Layer 8 of a small transformer language model trained on English Wikipedia (13 layers, counted from 0, width 128). Numbers have three digits each and are written without spaces.
Take only the direct path to the model's output, skipping the later layers: a vector added to the residual stream pushes a token's score in proportion to its dot product with that token's output vector.

Output vectors of the tokens that the questions are about. A number n stands for (n - 500) times 0.0035.
"Scientific": 491436730463458501640577370654523425289551412465365813485449492438515578844374467340508342482186681650341433408663680821520432806691282625449559581250541519577400607657677654496323500769647411275548261705672581604472298650661533734466525374460654440455494564318486450451831608558345556552339403588832498558596620654502509614506457598414460429847417738437733447539377336673478537445076
"aching": 520344418308673722587744463480632276587307689275398815544628488573434623701491692545367555457258481593388754534496366566452471575575451540346556617440346305416380646582503595583572500668506328194194257454500716484514377504413545588480570441446390482314438396427649610372481599528656584418329298607536559459345485366392486675730503452651318378681483542400655468600429430668499557481497
"cles": 829219588603516527483491819659606515666437813607377710401361592574519455539666460466319215526366755398431572500715358499475511740544339246521662451591276528510455423553633583564366500488646593292245474566556592420683324481627590588375318462419569483568324588466396417412675721563448566374509358820447603380527592464373371501415533838511454262975563286446801374436509554506639524549252
"ical": 575587650452549797658601762489539356558494629287583655480463545575573532522642455609288296482402418469540614628682555653365573532516448671506246565415523549486409511643324714418513500464418552438330456655652424400394421641773281699626332565339793474364509466532327552509430737521465503496413608669764414462281683519332460613434599643528397359779464722775340469506668496443647655332394
".S": 489475562563485413703607358702581491455444460475245605522251345436655522398561437625373351599466449635498452505623383606514424628610410534420570421382451425466606515633486623419398500724577460282435651476514361636538467532411560674500645426571501323366445485282327467632583606534385570523510389529493532603458328611573353431491487476462546404620388464463404338502533452322603330483338
" is": 543493313440393466437375547524375516615583479457431472522546544646488445413469417585426532671578445677462399613636667458551584502524612406451432384512584513600505564476436448343409500317489410532551580381476548553486529328464558524654596620537610463381310503619713576395424417528711442442509546517497557623311500325382486390410480402394496474451627521538554445432487586543499573355306
" Security": 359393566510561731623660582458552418415470502575342646519320495448632609513383393523395430589579558479434618438540328490419432576787481714435672455314553554400400616654547420522429500702526628434448461416631514354496434639424370605502539353343415384486391577436402576748566584506401739436380613734614624419562568503431430594473404370394405460623462518447590368667387379483590612270337
"hip": 531394515398528709588584355412536382442480595528488635728384487510407761412647584616400458812488433509597481303556627604695401659577561523437640525609356321502382717253658809356282500566545566370635655571663521516446641663529562555513230434442647372467328700242145611799786704451651669526581427661679553597549502597679347743398353428349544579593661632361558377447230277474402387300470
"″W": 533434522552501458676613298762677341582598462543316508374416561602556609702415500602620430620480659308304482441375480694629476463560422385401609428451489497392452573496594628407453500381590542263404457395430458522525517363522451680552574553501633411318417389495442569531441562570438500437527585426596491370583474520409322581632404565492355378809517577390415474411573587572666512543266
"atives": 485563750473386646710662610604535562624419617423479430551342627356539583631339552419570472704389392451486622397561636603798475676605262531402707364683468419529405618502397653404412500482633699306215666381532402306541336534520476612355500259319308389532370428400408440334431704372376432335360666648429706568348774406669403829336312546643394386605530289372470441557415493755652673313263
"acht": 535396643642711756611781314623566496525754495576336568530435508593397901486388447699544491619393401557466534415492546804526435791403310423366735555444407496529453514382606619499319500720452564338283246663523594461465391399505410611514555568356489537310308430445290524423494809380296657288693391585587547428572721456373279749533493362601397409599569334434613383512485316521481509365646
"}": 701597350478446495610461417517529355635585432545428544440555529462508564528386532514346333582551491501393521430498479687542514541729448350401692589570365580561385515654645362406426500316717402405223520477539490337464422436498381640459540464505460444664516404378406669483566535516605423523419267432507719297568592504405317622619426546279483270600610531504664501501487450412510741448402
"ational": 516586702494585722747665521606698414429508555392607539595413580438508493374355492540524359458521470598322541440308705663669398493488312636366619445401503427719480709471507624203381500680549638379411473438800465553606212459599476546468433410335278627583332642593331495704422821627457430365396531781381606486360660537468324595345647470591463493687575403460626459447368568533571723438301
"ugby": 541445779551572666481701529705589446545545744422482694463281358613281652522295572564488533620439602716379617465568287733493286476561482371303585530453700399496380665425749409327233500624553525246408343650633651469491498460491445641602596427363535386451332430198521283656551787258537458169505580611660443375457477637369216695608405340592496429843625679475580447650397242728480618523294
"ing": 317489476329459750428413719483610521396415529389630529464570558463595492581528579502489595504624553377298496430412499661441533647251598638280378597524579535510546657588367565354622500545531470502202531517314507700451676325416373420422619451457421588400458527734671530634756437426574520378439626620440476514374577496747389449486400293648580661526653513415488580514603683501515596326666
"°": 568415466489645520706690494723616346578581555419332629417246581517504704565402639616375429662359335509322444402656494747547337620563470459465835485646518312526337583418649717624428500495603577427850466663526429521641530514629494508562537360495571424701543558634203648394743730657399770501573441490477476504599647413416367853544420807464460330840318579228414505633438426540680511396372
"stituency": 827337592567636709533715735529576243565529593663323659552371672660405493462575592502573427589353590457662590268453465734639330565759520652384757644456734320350317528450693385432322500857568412121298438522703518418602454464607473641534586353463326416590411283354367578593606515583671616477520666422442492385637623560370392627344538346295319476728580665476475545863539107575362613649131
";\n": 467451498424681529480529633465494284425530634568463413701495550434586514681477293578285461752534720446475492484594443743363408526734546410348521599472592498414531486455613381448572500601356559416604336492527301438627508552389531550595494438493410369517496693306388503523568815601747330293353391626362406535385456273485248559405514496679235459609476475550318302314600397468613406489400
"-day": 548502666605641706860738665501775390490441589446394672426333409417649574659471548666351276277595465578396556475417341581660487490754505417392392492588435488440617732567612546367366500782364475428455686407591446427562383688454451588621508361320547455448446469784340605495700679372343795295474435457551578334612699530372274576577409565630317287529606628597469513448505488812434586383383
"oslav": 590216753555487521677614244731698290647531674520469446604657570613442645648401523387233363411273559851569474385537515733547333447603422756370665526331695454285208349602427672635421500774757660179175357712750378299624500507683460702519671339249535237454327477354464344655680713256654335331393385742412847389590726740662479600732395782348294445596640518409816534614533178591499524345184
"shire": 961360704487722735847542505415497495474531687406489576486368445498476514596666417342472361364357520332438833425395380900754331557847433441475519566382268371314570729684495485309280500708360415396501401482592338410541600557713381533562216292274699485170418619601500377658546765496679717234370102558413593666514610494601355576501489472392438506834673695541532604504486362404385710489522
"ector": 359568629457657823549690648598504387335513440456464657392363389342399701503365667645421405720372450585474777332405648780486423694425378299279609302535477508426445433637518585497392500606647611313609444537408532170482458304464365648446452417393566423385473396608333434404589601367470462499606493664489478515521517492572346643382437632243441416642478556410513354652536397332571632459429
" London": 531349534369650492546635579528591362441488644520295610563264391620552570581618499426593444524457652507503454441525424513531403514623513547546544510447525420442554533470639453445390500537484510495434365539506488421503501537498438571534298450443533496528401463422421384637439546366536581482478372514466572418496523393519458446658442596595417486702514489388482566535394578626523469328358
"ā": 724496396578442668641520634525612392413672544556380548608581530571418512494655493477317448368359492575497539547526552682460485560502503165484536534513425488543463527523547476492389500638625453311482564511713516395578536500432481501431615363368625587527369607520360489503485610423632575482446500556546619438496597498584296668483489422569514254394538612539387429662543584618646531427372
"r": 391568285519526395517433477566489525612566531340550407466519444508419519373682565487539678546318400415522401493591649532411568581231575571438441530445555528618450496442353507634339500296558441430541402438682532423521601380771328539438475501473564401716562380466517357452661578524457501663540510553356444524610498532498430339392594472585519396568656356563627332510550436410454393387438
"ange": 480431473497547696510467559760574354568427656372203600456256442450356782627430581584608436669442616468585631526414670442555457628455308551438597520560604420447313528429470616522413500645667582342359318464808432483583362464611313616483574459277596416399386556411448491525724659395618300586418339649503495531465552425486188805502492574483549542516385704604410455690315640433510498265469
"II": 600555579480621590660529683475627324432478704575314623531569600515509739620378395524579375492561430629273449437723513472430369516678421638431561335690280471420446572512539454508380500550477284313623455630594517313609609592585516567589368436441579502445594577434310351651423577489522678421541299483572562425509515598551382579574609594277506480520472664513622560490342206551467665400327

Output weights of attention head 2. The head adds the sum of these rows, row i times number i of z. A number n stands for (n - 500) times 0.001.
o0: 605459352644645407480710696361415461316623533495258591535475694500455486935471512437458596412524565539304369522439487431493362369491577375505387523431495389428580505380467335607573284235452608562475599787617452542595577414320479447516576427349490410587465466541438230531286593335543778447736442554534350674429293448581388635575604329425395620485320575440459586631464424578630558741258
o1: 436684362569550324571316261715392397536656525640439546433685480453573458623611476447772479499487487337465308752563420461527568474364586483636391640560427466560461772337619363083555560468457463493599513398573576494272481585545520536490322537614399536387505475505404735441517512651471507515425349331473442347600432469701554366465558556733689443561692508548660474562352714589220574398751
o2: 356545621595512387449240520441372581447574513424582197360443682487431582301737551466462402333567426581619566621467442438419457488708564609449231594380446495708566536401456365538469342347313647636523566619578386583392599574611571475631564566598322316413590499466595573494162399318487465505250586469248357511636388467586698644422581376356516527449538384597484329382602583513570718496483
o3: 462567393584418480123496452494486555346555280445538661552422513296578580349527600376474444547447325407685436446533498633672478496351535679620458742504414391290459483383567386527513407463455700514697321671461308472393605472485661414610519365533452508561336532567574441496669661471425549525558559560671724521309577650558480728403462266555504519549299765616562401644560613179706591340673
o4: 381372418482464425094476314626636769572598410650428618600575593649434525743581286511451457199311556435468380499556453570624574628617419431831610561740728619806449457629287585512383431383486427413421550379638441412241561516305297435457509598233494584495471747535616548518375560550404593435540333766665320450487383760431548507372684665277674509462640580417615492360525413546487389696507
o5: 446336492538469495353587495504397667639510671441671391498737674656472326421388460568517606545479507430587447414689394484518482500625503372453429453491618340595603427537630439550280862447389238500372312394436519436662642522532246634649383497570543429638246627433510549465442383496641296500249537189342358456456649369462397487324588568452552472479669445709408487456417305565522482526317
o6: 294470431499389499597682528650559519362534494434596401496377625502423614420906577473399650667383237404588473495421613427319472453780454438560351514475511476485443585497370456536610393348498902382453327368574618460601571527302536562473500535489555601236738438701432508410406575666513429604278546595541380638458701531398400340780422292549479484335521472520537519520368617419349279500469
o7: 595364383476528459455555420297281345477731642553208449436643861344441480320259560638604421421625647670458403448186276438483540653409667551553337421610466731287310296443334342747473437532551232300493592462549641442506518598420644405502438582510624445476329540329427464721480610354538238481389420555579498446611456387632495474565763452477527466463523311642544556400496650430594332420518
o8: 725461256360709442388595719586761570492590437442328531340438515622513448463603771492302500571362578485620418477425572703562598430505426363439435565635541359583624392406458581277539564547580413708434457485553444594477532373609212450526663422341514452580577599440660538367558455402453608342464285443548488330553542569577309585593556533710441547529563422395406490538484349425369463617241
o9: 571448412567339411608576333348486496431485427323607451526621356421472360553417337469458373364626520440396222448519467460634460591475482435536634357596436420669376591440402407407569611364627417406513570355416391494563458448566557593534256504452464545564452431547455611516630363422437610357569525574530637446369590490544409310491490598449463528495541368547332638686417623368227641500470
o10: 363650516346530392418633403375486370332540331626591283609476492420467536417506372465566342594530631428418361460460384498513472521512409600375213414642641537512623659737466513382483473346480439454522473607396394401466583552619365552529455531455668476536635642610322491456536404583588498578627418550435492724748346368442585492417327465393538647492541507583852506360561512317693477519597
o11: 384645508441533391405412483317563428652398521729520486542704527415529712483502630380358741476535539427332599530421684304493390718494670474336450568467496686559459351785443697656834434563640654644703544309617421628468489543452294657532542534435323539374495615492579405706485506651527643612454514663434486490497301632400486676430476243441559513438576600578549438477334545511519634643377
o12: 451441495524193485445592354586548368588558423435498404470510688556642580476485505396559530414659684625302429506237552506558569517392291424784706458502319490459576400521657694442644386538196314632329504353354447529498553508538464428392710637603346546533623722382569479339739419510480660596595616669538648877557387543433649271682496655514593574465416424746667348299495445019577446211193
o13: 466389329431673532448485429482497513511578423193338582571582361522401591496427812381732502867551661535338596598433641440385334572566461707463546534375610579761606476578531270274536549641418553406342330555378585493514611387403316369547451479578534513507502355471589632369595469727671540566622365350449510457759598250364436607500353435527634583650319612562563447337508527487362405543518
o14: 466405565459572345449408500548414409413477624518369368388524769539581387283419611466761562708495535374575549496427470427594327630300643449329585419550496575491484559673548324480397355492412282665576575282429511671476489168749582219539647420482217540713564268439644622330473381334566452410699633553447599551506506573388456591528253351461694565579519490684517601439559576197382326625331
o15: 474585391466227414458453292596564264627641440410446403594491385584478730737646487500422649686551468399649468381522501456695321280306268483495298689509372539251602559565657460656666512195606437330466601518664442410505421427359466718625532438618571536631524611575279699460747423578526457522577382422430451331560439476635171644500408447650532565442471479493359368452555528340565477431551
o16: 452539494727643591429493271432452448424534356213719379441579529639500680444279433325289648566590458353355586490403502627383544518688546559469512557558762469411513420489566389648509249500471612720547647427462494489576458526520621416583678463573467531599674494476660611442483652572580449643624338478439186479476297346589276897509514450554381668427259369708326628562439438450383388531494
o17: 658387582627580385629521677481598477349555423706267472508538465648406472500541563391501585589567561266385473594261556606628236746465545800489669363588542588550587337537514313448508584358555773522527445384389572372523709483418533461610249503470586543353463353607746561648465673461619636294641445485656477249599391387425756506505474538418376778481639300708268525658512424396369403474517
o18: 370510742438549542402415328786603467558397273334479468582533405508707317511496482575620415311733505530514516613572665619556518454598571434682422420560309665540289491569477415502531466480442411213433574326523545371448539623647632335663498639530475613343557516624654545475532550473286449651654192354577650573355433738605459489656465522399384321566436697462411705558539485548404625626525
o19: 510338625533633590400461415474594528372480496419555270630616545571747261566521275494603500390513671458577419231581505575620537543429332482570675364365588569378440608527502472488529580346185582435399543463646583517576594500522511566434590568519552536269449485568444517559426504570545493367692457399567680578423514346497601576434293331600391424338416470561533404389611397496693343420370
o20: 731479568396535400531536516513326553546462483423441694188615771471483711234340698594494361609485520597594483526488462439541484314470464355545697464518397595544488695627495515303540736545480322485405500692390449509433550523663458614582515574631527550501598426387464567564636265349689385558493548509519335531606544284428443384816171278550536490644323571614327371482375680462661589605460
o21: 330529720403557459352539509471431341402358664555414470426500428468492188545535480450531456368561292517485399472469322324505575717578450414675476384337751477540187342501655458577649276313526408400364790367393522436517417475577688539491743631614636679461358690457610286450360436538542714617383333403641375561409667419650461552400312482284613492476780497516629368614395835554502497295579
o22: 338560557484404476518610372546349614225382598371441704492478465433446658458580666345512607601552468524371547435465650527507594434463537336569579333659477630590283401341346637400485348460657671577290634367288636445598278523656719517489453445474423571389335594562644356556569621199298442513587428569526703499480499401584573401408383584497601469473577599668638476393466416414376500506383
o23: 391491340593314445531441510451534548549606550412596740490556417452634519327402466454423423561593602659578287457568487289671781563551441630452585327424614494517445535441478583642520418531598301511331515610414635442651529358499472421581699439507612386467462429631610561577277554511525446584653437549556576382670700615481483578376501396543506590451606376579805564400358647367494618309378
o24: 554527573477624507423461535403530478462424560508446499478411607616449313624673565505460617530621696554549490386600455485488662547587527740538333583425487406354464460445552386824476719485477424597534513398553558499495343411330560363210674550620471340703594380496493524471497494505367446709504423282625332555393417473509378577671574549446352457744384588408572421571644522521501588558557
o25: 226366562364437256524640402441570520396508549481492392736467435599509421492705602605438694359592470688371359512260624231456553430488425465328375566519393552667461576794492495639356387337631392446437509551329434733464383433628474676745419623413665415428490656396512324545501582516436804513514333408450721418576625482491469678556394399416414390447457644509329520825500689643404547452315
o26: 757358522638487496454302519587411425641651341515831384466508522248472436573669737578627520269349432672642418592472518559420519393385399513728325643789428421710595546754487301592454689405439512344448502684382707525342299460576523412341536527614643426458613669623782587465809292389400486351542422523774652496505473514417578403560740705562496415643537600651266612398574584440399431825524
o27: 428502463496567598457692479510501595530495611580481415465513664635520517484583686421486442442598574875477705493576572466505661464549676644316661323662483768637394520445611360742528323583538614546517482325402431548550481307371298537522477447314551484384351338788589543599435396201407435425673570523612530333541335370412357371501656752439562300556647624593532641598440460493462317567774
o28: 539517477494507457682572801456513625359583412418149693635460628593467663445225523694614536417628463342580541654468577372625337362400588604503848421589651565521626396559614647459490376561475503524374203462390256383621655635593609519584570521303577374346417388567514374510473467441600584440482704286461620666550487287404432425654370411637549677648587546565315242380629511412664535436612
o29: 647524286588398451432500440575618500522475364374509440437552447525686606269404364590246530707179711564248588241493488510383707181377325445420507535402521479456553293637576395364531536410536710584457474536461584436529485513530471345463403490580427320559387538458374461561491455410604319722520454454324391422631365485341464501510382402660473478551761373556454614544443398607255526473586
o30: 714619447570305325466372431438375739302541497567732531429497641436401660597375394774498241591671554449442716379439460523575453605674617657522674482605485348280538543445605528542645421457427514557639454435290356489436491439645493632540530671408619572520769564214411505482514211468448539539516564475572241387591532423600438423492506622471493592451397453550518600372443310596589526672650
o31: 647380562664599400498319655717490505615617396516484447457509457589690625527517538632495417486552256592385654570440269468386692267518277502469446549451627491429476775649615421440398738519443526345541519659591434389469614569535488563394366570480605479435230469387566524719546403430496306504450474595486491271404364456574564629657623493703565453460330620771610549594441545424414625542861

Each question shows a token from some text and the vector z that the head gathered there. A number n stands for (n - 500) times 0.0019.

"r": 721611531340530293153299604353488268803602314426412220708405982505463323459529312341403557352223
Which three tokens does it push up most, strongest first? "Scientific", "°", ".S"

" dam": 529550425528534624513498516521571537572502534589458328441513646427406525346582454535617445319370
Pushed down most: "shire"

" of": 639437520526683730352432736465619407455440419426298312250597788347506439399551521446632520490540
Which three tokens does it push up most, strongest first? "ugby", "cles", "stituency"

" ": 414548582407624728302484404560588498579650502531448287270782720374613428526444479455606561371417
Pushed down most: "-day"

" loc": 546474539455535649397382628460577589454406502546320414376517688373426513473474458472530499396515
Which three tokens does it push up most, strongest first? "stituency", "ugby", "cles"

".": 523533351570504603375463468503774604360478560583508272219515664532487503319448603745577534424497
Pushed up most: "ector"

" is": 570453482484553703374421623577513602372444520474391331327574722483443495443447450418532603384596
Which two tokens does it push up most, strongest first? "ugby", "stituency"

"s": 518537571504455459542438573399574539556380493502434435435528630419462515449631535411489477373533
Pushed up most: "ical"

" the": 473457564416545565509468545438581583506499515564426486476592622387522541377607518406528467421487
Pushed down most: "°"

",": 536582461488439561518481670532575534624437529521447346482451675472291451318592517596521450279437
Pushed up most: "ā"

"als": 406496516495617345489496467559520391481461322385479398483531791358333540354464380556760577403427
Pushed up most: "acht"

" and": 462599571511438451508406459485569604510386394476486429385558674382449507487615574420522531351494
Which two tokens does it push up most, strongest first? "ical", "ational"

"rick": 543553495465552562460557492508544565462467522497390356436595680359452550426617273512655507309436
Pushed up most: "ational"

" them": 620615469482546679415506675491622450278471629444258465348607715549333512537546318574767609461636
Pushed down most: "Scientific"

" initial": 428679541374452417588516662497458571513541364393559362451526845343376564430610298534766600362421
Pushed up most: "aching"

" F": 501642493450552432561406611556429351614455484585475400466623708418411550486548442467564612377471
Pushed up most: "″W"

" tra": 545465533435556824502490658542816484612474514493443185331602694540352456296506480488637466249491
Which three tokens does it push up most, strongest first? " is", ";\n", "r"

" this": 544587333636533565425485472516720496455474639654470316249532691488653560406519578701648539389582
Pushed up most: "ange"

"F": 480479680396632533418390417479517496477493389517472433364559776294406373413521310470434556381463
Pushed up most: ";\n"

" to": 531568594390471641463449616600689430521436426439273459536529648385499607409504489498603447535556
Pushed up most: "shire"

" captured": 500436662358608606414414390485508565429456367532502470334590764364447368483463360392473624365537
Pushed down most: "ing"

" as": 461653617539419478531385556497573585472423405472464397370559583480489500454585620362582489441525
Pushed up most: "ical"

"l": 491605499488512305598382510482479358662430470529440399519625736423460531464555444458521541401449
Pushed up most: ".S"

"est": 486605420617538526527428553443654605531469567567475414412504601488445389309518481462559525330448
Pushed up most: "hip"

" by": 510525437480484615459422692455663553573451572571443438467482582453439468425564472444536535307516
Pushed up most: "r"

"ged": 567527593393490585452414548490554454424435455437385473447543797373394461434571503522635485455422
Pushed down most: "ange"

"-": 365559539442592516576445489500568509565454572560467356435707661343528394281568292428502485180375
Which three tokens does it push up most, strongest first? "ational", "atives", "hip"

"ard": 437667477560524366629463434463663540672352468624496418426531631363460470426687334427585511289431
Which two tokens does it push up most, strongest first? "hip", ".S"

"ally": 524490538441514601406408587487563567436453483509337424385533690396426520450465418448551515374495
Pushed up most: "stituency"

"akes": 570496580447511587541549547467540367685462534553431312579528690363364472358539366585508410219369
Pushed down most: "ector"

"th": 401686652409618518598431481485546533541459497460479407221478508313346626311477422524453662507562
Which three tokens does it push up most, strongest first? "r", "ational", " is"

" sett": 463514589488466561507479606532711473522430447411458358557523659463363673460481389544626464342501
Which three tokens does it push up most, strongest first? " is", "ical", "ational"

" b": 522486542481514625408465544495544555435480510500357415424563696391411519441472422465577500355504
Pushed up most: "stituency"

"oration": 433589640456572540456567605586601411487501362369385440438628703352573561422418375607665574455469
Pushed down most: "°"

"nes": 546561435494481451464428529516632503609538521621462282570529757527444511371472553520477547468391
Pushed up most: "}"

" a": 526500498460534688439562584545591478479520534454432329338553767435492483393552420524661601369446
Which three tokens does it push up most, strongest first? "ugby", " is", "stituency"

" in": 552508505455522606386399533536491505412425547541397371343597722399472564463502431412596533440549
Which three tokens does it push up most, strongest first? "ugby", "stituency", "atives"

"pl": 381579537471554446592561491497516426500412533498452443491600603435416456416603380496642438156390
Pushed up most: "ational"

" their": 474608558500464456561402588406592585568404430499415415430536620421514511463653528402532462377523
Pushed up most: "ical"

"o": 523557501430519696455469598500731418556518557517433270330569748455431434350488490515603542405419
Pushed down most: " Security"